Layer 3 of a small transformer language model trained on English Wikipedia (8 layers, counted from 0, width 128).
A neuron adds its activation times its output weights to the MLP's output. To switch it off is to set its activation to zero at one token and run the rest of the model.
A neuron's activation on a vector x is SiLU(gate . x) times (in . x), where the dot is the dot product.

Input weights of the MLP neurons that the questions are about. A number n stands for n times 0.0036.
n74 gate: 43 37 5 5 5 -15 24 -30 -71 7 -11 -10 -28 42 -7 25 33 -22 20 26 -11 68 -9 8 -2 20 36 -32 -59 -40 9 -19 -23 48 11 -7 -32 -19 -17 52 20 32 25 39 -8 53 27 -13 -33 -1 14 26 -48 26 -28 -4 -16 7 -10 42 -7 1 -14 -41 30 -5 -65 -9 -8 8 39 2 16 7 13 24 -24 39 -13 -7 -23 -8 -6 -29 -8 2 -39 24 -56 -18 -4 -3 58 -26 -17 12 -42 -31 29 -35 -7 -30 -13 11 -2 19 -20 12 -5 -3 13 -2 25 12 1 -75 -31 31 7 -11 -24 -31 -22 36 11 24 -18 -5
n260 gate: -9 -55 9 20 -43 -52 -11 33 -7 13 -2 35 -16 31 23 -24 32 -3 -34 36 37 5 17 -33 -8 -27 6 -22 3 17 29 -9 61 -21 13 -14 -22 33 -6 28 31 52 -8 -19 43 -3 27 12 12 24 -35 -5 -30 -18 -36 -13 18 -3 11 -6 -19 38 -13 -2 -23 23 7 9 -23 24 8 43 -13 -13 -3 53 21 16 5 23 -5 -18 -4 6 -15 5 -40 -19 1 -11 -36 5 -60 31 6 -38 -6 -32 -32 -18 -65 6 -2 11 28 64 0 -2 24 -5 -10 -62 32 -1 11 28 43 29 58 -29 -45 10 26 -17 -21 -4 2 -34
n272 gate: 7 10 34 -1 -28 -28 -22 -15 8 3 79 33 -39 -35 25 27 77 16 19 57 -5 -9 -31 -20 23 -72 -24 10 -13 -31 5 54 -27 -22 -9 15 -3 -33 -38 -32 7 -46 8 -25 -4 -14 -16 2 -2 51 25 -50 -1 41 -12 9 32 15 -12 -73 -18 10 15 -22 41 14 12 -19 -9 20 -18 7 21 -40 57 -30 23 -11 7 64 -36 -9 -31 -65 6 36 21 -24 -12 22 1 -15 -21 22 7 -17 26 -11 -35 -16 57 -14 26 25 -4 -10 -3 32 -9 38 -51 13 11 29 -29 -29 36 21 10 7 17 -4 14 -37 3 0 8 26
n295 gate: -31 13 17 -36 -4 28 -51 20 -7 42 57 -18 -35 -8 23 19 23 -25 13 13 30 -17 -10 -22 -1 -11 -22 -50 26 25 -22 14 13 39 -6 -8 27 -7 6 -17 42 -27 -27 -20 7 39 25 -15 -26 -22 -19 -9 25 53 40 -12 -10 22 -2 -37 -26 3 -29 51 -23 -26 21 -7 -2 14 51 24 -51 27 -25 -17 20 -40 -34 -30 13 -2 -12 -9 16 23 23 -21 7 -64 18 -14 -28 31 -16 -31 20 -15 -47 1 7 24 14 -37 -13 -17 3 35 -5 -8 4 -5 11 39 47 -39 26 9 -32 -13 43 60 2 12 -6 -51 11 -24
n74 in: -66 -27 -41 34 -22 -1 -17 18 -7 21 12 3 -2 60 1 10 -24 5 -3 -9 -9 26 -5 -45 4 25 -24 -11 20 2 -23 -28 7 -33 3 57 21 -45 28 -2 10 1 -36 -1 3 9 3 14 12 14 33 -29 -26 4 13 13 -54 -43 16 3 -46 -7 2 -26 -1 -6 -10 0 63 -67 -2 -14 6 -15 -26 25 -13 46 19 -50 -46 -60 -62 15 51 -15 57 8 2 -25 33 -8 29 -14 -24 56 4 3 -10 -23 0 28 36 50 31 -16 -43 30 2 36 -13 20 52 3 26 -3 -45 -17 54 2 -5 -22 43 10 -16 5 -27 -25
n260 in: -24 6 7 5 1 -34 -41 40 -30 2 28 -27 36 11 49 13 28 2 -42 6 9 8 -42 2 -21 33 9 45 -58 -2 -7 6 6 63 2 -4 10 -11 31 13 54 12 26 -29 18 7 25 -6 -3 -23 13 -44 -19 -16 -9 -47 -13 2 24 45 -6 -28 -5 -44 18 -16 -14 41 -19 -32 45 2 -9 -25 -14 -5 3 9 -17 4 -24 40 5 -13 -30 -21 -52 52 -11 42 51 -27 -11 -34 48 10 -13 21 -19 -4 19 16 -37 26 23 -33 -7 11 -37 37 -42 -24 35 23 -45 -3 21 -2 0 -24 10 -18 8 52 -15 11 -18 21
n272 in: 38 3 -23 61 0 4 14 -18 8 -75 21 40 -26 10 20 -2 -6 -52 23 -2 -10 43 -59 -48 10 19 -25 -32 -14 1 -22 5 -14 -13 27 -4 17 34 -15 -81 -19 7 -19 17 -4 -22 70 1 23 27 25 -8 -79 -46 -21 7 38 9 32 48 -2 12 -18 -20 -11 16 -5 52 16 -95 7 -24 11 -9 13 -21 -20 -8 27 -10 25 -16 -27 5 4 16 17 20 -1 -37 -19 27 31 10 13 15 20 14 6 12 2 -21 -5 12 -14 -14 -11 -30 43 -40 -23 -5 17 13 76 -52 -19 25 -3 19 -9 9 -28 15 -5 3 -10 -22
n295 in: 13 -20 -41 37 14 -28 32 21 -4 -37 -44 -2 20 -1 -12 -14 1 -4 -24 0 -21 -24 -23 -22 12 -7 -5 16 -43 17 -15 -10 7 -22 13 -32 6 -48 -42 -16 31 -20 -11 -14 35 12 -4 9 4 12 34 -3 7 -53 10 14 2 -21 16 8 28 38 -16 -17 31 22 -6 44 -35 41 -10 -12 -16 -40 -8 24 -56 -1 26 35 -4 15 52 -2 -8 -35 -19 6 -21 8 -11 15 13 -27 26 9 5 -20 8 19 11 11 12 15 -13 53 -9 -6 -8 1 -15 -41 34 -31 13 -1 8 19 23 14 5 -56 -63 -34 15 -23 -1 33

Output weights of the MLP neurons that the questions are about. A number n stands for n times 0.0035.
n74: 31 15 -21 -10 17 -54 -9 11 -27 -11 -19 -36 9 -16 4 58 -27 -78 12 3 -43 39 29 35 -1 5 -1 -81 -11 -49 -10 35 26 41 -18 -7 27 -11 19 17 -27 18 30 13 15 43 48 -55 -22 24 37 38 21 50 -42 34 28 18 -16 -62 9 -5 11 0 -34 -19 -27 14 -9 -14 45 33 2 -5 -28 -19 -15 44 -9 1 -17 -5 -32 29 21 -39 22 6 9 10 -4 3 -54 -1 25 5 -30 -19 -11 21 33 30 -28 -3 -29 53 39 -34 2 -18 -10 22 -7 26 -3 -8 -13 30 1 32 -2 -32 -16 -29 -31 -23 10 -11
n260: 27 4 36 -22 18 53 14 22 9 -2 -3 30 -22 -19 -8 -34 -22 -4 -1 21 -19 2 22 10 -15 -36 18 -21 -4 3 36 -11 1 45 5 -12 15 6 -24 -32 -28 -54 9 -16 -27 -48 -22 34 -5 43 30 31 -28 -27 12 34 17 23 -5 -35 -13 33 4 -4 16 -16 6 -93 -20 24 12 -27 -11 17 -3 24 -32 1 -41 29 -9 12 1 42 15 29 -1 -39 63 7 4 14 23 1 23 32 13 -24 -36 22 -14 -34 14 -25 -50 -25 21 7 -9 -42 23 -21 -17 0 -17 10 -15 -30 21 25 11 14 -23 -8 24 -24 21 8
n272: -66 26 -26 -44 21 -1 36 -21 -30 -1 17 -16 -38 9 -14 22 21 35 -31 -26 -9 -17 5 -12 -10 3 22 -21 -30 -38 -27 -42 -8 17 -2 22 -28 38 26 34 -10 -23 14 22 -31 29 -10 13 -32 -57 3 -5 21 94 -19 -25 -11 9 -21 2 -24 22 -17 27 74 28 10 -41 15 25 27 23 -15 19 -63 2 -63 -4 -15 5 1 30 -5 32 14 -6 -9 -7 -2 28 23 38 -19 1 -29 7 -6 -4 -22 -19 2 -24 27 -34 19 31 -49 -2 12 32 -16 31 8 48 -12 36 -23 -12 25 -28 46 21 -38 42 0 -11 -10 7
n295: -11 -25 40 -4 18 32 -9 33 -9 14 -1 -47 20 -48 -19 -9 7 3 18 3 6 13 26 1 -9 -24 -3 16 -9 -16 2 -20 3 12 -40 14 -46 15 16 33 -12 -5 -24 -23 -39 18 10 41 -22 26 13 45 -3 -3 14 11 13 -42 -31 11 -26 -44 33 -15 -18 22 6 -44 43 13 12 9 -8 14 34 -11 -10 33 -45 -15 -3 17 10 -5 20 -45 -7 -32 -6 -1 19 -35 -6 31 7 -47 11 -17 9 -13 43 23 6 36 28 -16 -1 21 7 11 -13 9 8 -6 -3 -17 -16 -21 8 -46 -4 37 32 44 -4 -34 8 -21

Each question names a token from some text and the token that comes next. It shows the vector x that enters the MLP there. A number n stands for n times 0.057.

Then comes g, the gradient of the next token's log-probability with respect to the MLP's output, scaled to length 1. A neuron's effect is roughly proportional to its activation times (output weights . g). A number n stands for n times 0.0034.

"5", then "–"
x: 15 -19 -5 -4 41 17 8 -20 -18 22 -27 6 7 13 12 -14 -14 10 -23 -1 -24 -11 13 -2 6 18 -24 4 12 -4 -4 11 -2 17 -16 -4 1 4 -10 19 -5 -12 -21 -5 -15 -4 -12 6 21 4 2 6 42 -6 -18 24 -4 -26 1 -1 -27 -20 45 -2 12 -2 -8 -2 -14 -2 9 -15 20 -27 -3 -6 -7 5 -4 17 5 21 -25 -17 1 6 33 13 16 22 -5 5 3 11 -3 22 -11 7 -6 9 30 -30 45 -10 -8 3 -22 -21 31 -17 2 -8 -19 -7 23 5 -18 -13 3 7 1 0 -6 -1 13 -22 17 10
g: 29 -36 3 -1 3 15 -15 27 -21 -26 18 -22 0 -7 8 43 14 -16 -15 39 -31 -4 35 71 29 3 10 6 0 25 36 -36 -11 -50 -29 16 8 1 -14 -5 -3 -33 39 -35 29 82 33 -2 12 -16 1 -9 2 33 8 -23 52 -25 27 39 -15 -24 -35 8 6 -21 -48 -9 6 -15 -32 37 -32 -15 8 8 14 -11 25 23 -3 42 -16 -30 -8 -44 1 34 23 -11 8 -40 -32 12 -7 -68 24 -5 11 -11 -32 -4 11 8 8 1 31 36 -14 -24 -19 23 -24 18 -15 -1 -43 -7 -45 30 -26 -28 43 25 -26 -1 3 3
Which neuron, switched off, raises the next token's probability most? n260

" Sal", then "z"
x: 2 -12 27 -31 -14 -13 -19 6 19 -24 -16 -3 3 11 0 -16 45 -4 -10 8 30 -29 35 21 -2 5 22 16 -2 2 -21 -15 -10 1 -4 4 5 5 21 -15 -18 -1 2 -16 26 -5 10 -15 15 -23 14 31 9 -28 -3 -18 -1 22 18 -1 26 -7 3 4 -17 0 8 11 -6 -12 -14 -20 -10 17 -3 -17 4 16 0 2 3 4 2 -5 1 -3 -28 -3 19 0 27 -30 -8 -7 -6 -4 -17 25 -6 -14 -4 -6 -7 8 -9 -24 3 13 12 2 -4 -18 -17 21 31 -18 -43 6 -2 12 19 9 -20 27 -9 -12 6 1
g: -13 -4 -12 -10 38 -13 -2 -7 -57 -27 -36 19 -20 -4 -30 -19 20 46 21 -16 -4 27 8 -28 8 17 20 4 39 -13 -2 -13 42 -19 -7 -4 22 16 -12 56 -5 53 57 4 -1 18 -14 -15 -11 29 -3 3 40 15 14 -27 8 -9 -27 44 -43 -3 40 12 4 42 -2 -57 -23 -21 25 45 -10 5 11 -30 -17 2 -3 -63 17 23 50 9 -20 12 38 -25 -3 0 -16 -2 10 -10 -44 -13 -18 -57 4 22 -10 19 -13 24 20 -72 9 -17 -25 56 5 -42 9 -33 5 37 -33 -5 39 -21 -15 -31 -2 15 -12 -1 8 -4
Which neuron, switched off, raises the next token's probability most? n295

"erve", then " that"
x: 17 23 0 21 3 2 -18 -25 4 30 17 -2 -11 -13 -3 -17 -13 -16 6 -5 -7 -5 2 -15 -10 -29 -2 -28 11 18 3 -19 1 -7 10 -16 -6 -16 4 26 17 -19 28 1 -7 -1 -2 5 -14 -23 -16 -10 -13 -12 19 -20 18 23 -13 -9 3 24 -11 5 33 12 -23 -43 -5 5 1 0 19 35 18 5 -12 -11 10 10 19 -8 1 2 -22 -13 42 24 18 12 20 8 -22 -8 -10 21 -17 -13 -4 -2 17 -27 18 -8 7 35 21 -11 20 -7 -8 11 8 24 -39 -18 -26 -7 -22 -5 3 4 14 -6 18 2 28 -8
g: 0 21 -11 -11 -18 -21 -39 -7 0 -9 31 25 -14 19 -25 -11 -33 4 28 13 7 20 25 15 11 -7 -1 -7 33 28 28 12 40 -29 -15 6 48 -10 24 15 -38 -39 -2 -19 -21 32 25 -8 16 -11 -4 15 -7 13 44 2 43 11 24 -10 -21 -13 4 34 -13 41 18 14 -26 -19 -1 31 39 -36 9 -45 -5 28 33 -21 -3 -3 -48 34 -42 -32 -57 -11 -21 -60 -9 54 27 -51 34 31 -29 11 36 -42 -30 18 17 15 -19 -51 -46 -2 -6 -1 5 -7 26 -46 -17 17 -35 -19 -14 -5 -34 28 15 4 4 47 34 -18
Switching off which neuron hurts the next token most? n272

"%", then ","
x: -5 -5 12 0 -8 19 1 3 -17 -2 -18 0 4 -24 8 1 -4 6 -1 -23 -9 5 5 16 4 3 -7 11 -12 -17 2 20 11 -9 40 -24 -10 18 -9 11 28 21 -10 -17 -10 12 -20 -15 25 -5 16 -28 13 -3 4 -29 -15 3 14 -13 -6 13 -13 26 24 12 -42 -43 -9 8 -22 4 11 16 16 -3 11 12 20 -4 25 -6 -20 10 -15 8 13 -4 3 -18 46 5 -25 -9 3 11 41 -1 -30 -10 12 -19 22 -37 -10 0 13 5 21 -19 -8 -9 -25 21 9 -6 8 -3 -2 4 21 -17 15 -24 -10 12 -2 29
g: 16 -26 23 -54 22 -51 -13 -3 5 12 -2 20 44 -41 -22 -18 5 -24 -22 3 -6 22 -13 -8 13 35 -74 11 -15 43 18 -3 2 -11 33 10 24 33 -14 -52 -27 -29 30 -27 2 17 39 -25 44 -33 -4 -18 15 -59 20 0 8 27 15 -5 39 -11 7 36 -36 58 11 7 -5 32 -14 -56 -14 -24 1 38 20 -5 16 -14 -8 51 -54 -23 5 4 -22 -9 19 20 30 32 -25 12 -24 -48 -38 25 4 49 -25 -9 -3 17 22 -16 7 12 3 27 -10 -32 8 17 -44 9 -7 8 20 4 4 16 -2 8 -25 -11 26 -27
Switching off which neuron hurts the next token most? n272

"ag", then "en"
x: -11 -2 8 12 27 -1 -20 15 21 -18 -27 11 3 1 9 13 26 -56 11 1 20 -12 -9 11 15 10 -10 12 9 -2 14 -16 3 -26 1 -8 -4 -10 19 8 6 4 -23 3 16 34 22 -6 11 -12 -17 6 0 21 7 23 -21 15 7 15 6 31 5 18 7 -2 -9 11 -12 6 7 18 -10 0 -15 8 -12 14 -24 -15 12 7 -10 -10 -42 -19 -1 -1 -4 9 25 19 -11 -37 -23 -7 -27 -4 -3 -11 -8 -7 -7 -4 -22 1 18 12 -1 8 8 -3 -13 2 -12 -7 44 13 -24 -6 -11 -17 9 -36 -25 -6 -2 37
g: 4 12 22 -32 20 -41 7 5 -34 26 -52 16 -24 -8 45 -46 2 -22 -21 -13 -28 -16 -6 5 -40 -7 17 5 -52 -30 3 -14 36 49 -10 41 4 0 10 8 -17 -19 5 7 16 21 -14 -42 12 14 -31 -2 18 15 49 0 33 24 16 -25 11 -22 17 -6 -13 -52 -5 11 -24 -37 18 5 -7 30 13 67 19 49 -5 24 1 -60 -11 44 -1 -41 32 -44 26 5 62 -52 -9 1 -17 15 2 -19 -3 -2 -26 20 25 6 -23 -23 37 -21 22 32 0 -25 22 19 15 4 30 -4 24 -26 -28 -54 29 13 -21 -14 4 19
Switching off which neuron hurts the next token most? n260

" s", then "ural"
x: 16 -10 -23 -38 2 7 26 14 -10 15 -24 1 -8 -3 8 -9 -28 19 -1 9 29 -18 -22 -20 -1 -1 -2 23 -6 -2 16 -7 -13 1 -4 16 3 6 3 28 -11 28 10 -7 22 4 -24 5 4 -15 26 -24 21 3 9 19 -1 34 7 -8 -25 -37 5 6 -2 -14 -24 -28 17 7 5 -22 -1 12 1 23 9 1 4 -6 -15 -15 1 5 14 -31 7 14 -1 -23 5 -27 -3 -11 13 -5 -1 3 2 1 1 -11 11 -2 0 10 4 -7 2 -17 24 0 5 2 35 -34 -1 -6 41 3 -4 -16 0 -14 -12 -24 -1 8
g: -4 26 12 0 7 -16 -15 30 -2 -22 15 30 26 -44 -30 25 -12 11 -7 -10 12 12 -20 42 -23 -45 31 -44 -46 55 26 7 -15 17 21 42 13 16 27 -17 -33 -10 -10 15 -16 -23 4 14 2 45 17 10 -29 1 14 -9 47 -67 19 -5 5 19 19 -28 -8 -46 22 4 -11 37 26 -2 -29 13 -11 -10 -21 33 -13 -17 47 -24 -2 -28 14 6 1 -13 -14 2 32 -8 15 58 -35 47 25 -5 -33 38 48 -13 -8 -22 -42 8 21 2 4 17 13 -36 -6 -20 7 -20 23 -53 -34 -43 -35 34 -29 -14 35 -53 7 -16
Switching off which neuron hurts the next token most? n74

" them", then " in"
x: 25 15 -30 -9 -1 0 -23 9 -7 -9 13 -3 10 -2 7 -1 -22 -42 -28 -36 0 -19 26 -8 21 -13 -4 14 2 -2 5 -1 6 12 24 19 -2 18 2 18 -5 -19 -9 10 -3 -9 2 -13 18 -10 -17 -27 -15 -8 9 -7 1 22 -3 -5 -4 -26 -8 19 0 26 17 34 -6 9 -1 0 10 12 10 -8 21 3 15 24 12 -6 -16 14 11 7 5 -11 58 14 0 -10 -8 25 -8 29 -4 -14 -10 -7 -25 16 -5 -31 10 27 20 3 14 -39 15 0 0 -9 -20 -7 5 -15 5 -21 -5 -4 0 -10 -28 -15 8 24
g: 11 24 76 32 5 11 -64 -4 12 31 6 32 -38 13 -21 -42 26 40 -6 9 -14 -41 -24 24 -23 -41 0 -23 43 -17 -7 26 12 -30 28 2 15 -2 -26 40 49 -35 -9 24 8 24 44 6 -16 1 16 -19 -4 -23 35 -31 -4 -6 -24 29 19 -10 -15 -44 28 -30 -27 -11 -22 4 18 -38 19 51 -8 -7 -19 13 14 -17 -3 21 -54 30 -16 -15 -14 18 45 14 -7 51 4 -27 20 2 45 -20 4 -4 -38 -15 26 15 18 -12 0 0 -2 21 -2 -57 6 -16 -16 -37 -23 -62 -22 11 -13 18 31 -12 28 -7 -10 -3
Which neuron, switched off, raises the next token's probability most? n260

" (", then "c"
x: -17 1 7 4 -7 13 1 0 -18 19 3 3 9 6 17 -7 -4 -44 -18 -15 -21 20 -1 19 1 11 -13 13 13 -12 8 11 -27 8 -5 16 -2 -4 -6 12 -20 -2 0 -2 37 34 -4 -9 -7 18 20 25 25 23 23 20 0 1 2 10 14 12 -15 8 -12 -33 23 -13 5 -20 25 -14 9 -12 -14 -1 -6 -10 0 -1 8 -12 18 -1 -16 -7 -7 9 -1 -3 2 -9 2 -4 10 29 1 -42 -14 21 31 7 6 13 11 -20 -11 -4 3 -40 13 -45 -8 -6 4 -31 -28 13 27 -10 17 7 -16 -4 -41 18 -1 5
g: 54 -10 -31 -5 -34 -38 -15 30 -32 -7 20 21 4 -21 -15 -23 48 7 0 41 18 33 33 -15 26 -8 16 -21 15 -39 11 -33 -46 18 0 -29 -18 -30 5 3 -76 -28 18 -7 32 -2 22 -41 2 27 1 -12 29 -6 2 34 7 -18 15 -20 4 -17 40 9 -7 -4 -32 29 -20 -57 -27 60 -41 -7 19 -33 -23 12 -30 21 4 56 -18 -15 39 19 25 3 43 -16 16 38 7 14 -11 68 -5 35 -7 -14 11 27 -17 -15 35 -20 -5 3 17 19 -11 -40 -51 16 -10 -18 -3 10 6 -22 9 -37 2 4 -31 2 26 5
Switching off which neuron hurts the next token most? n74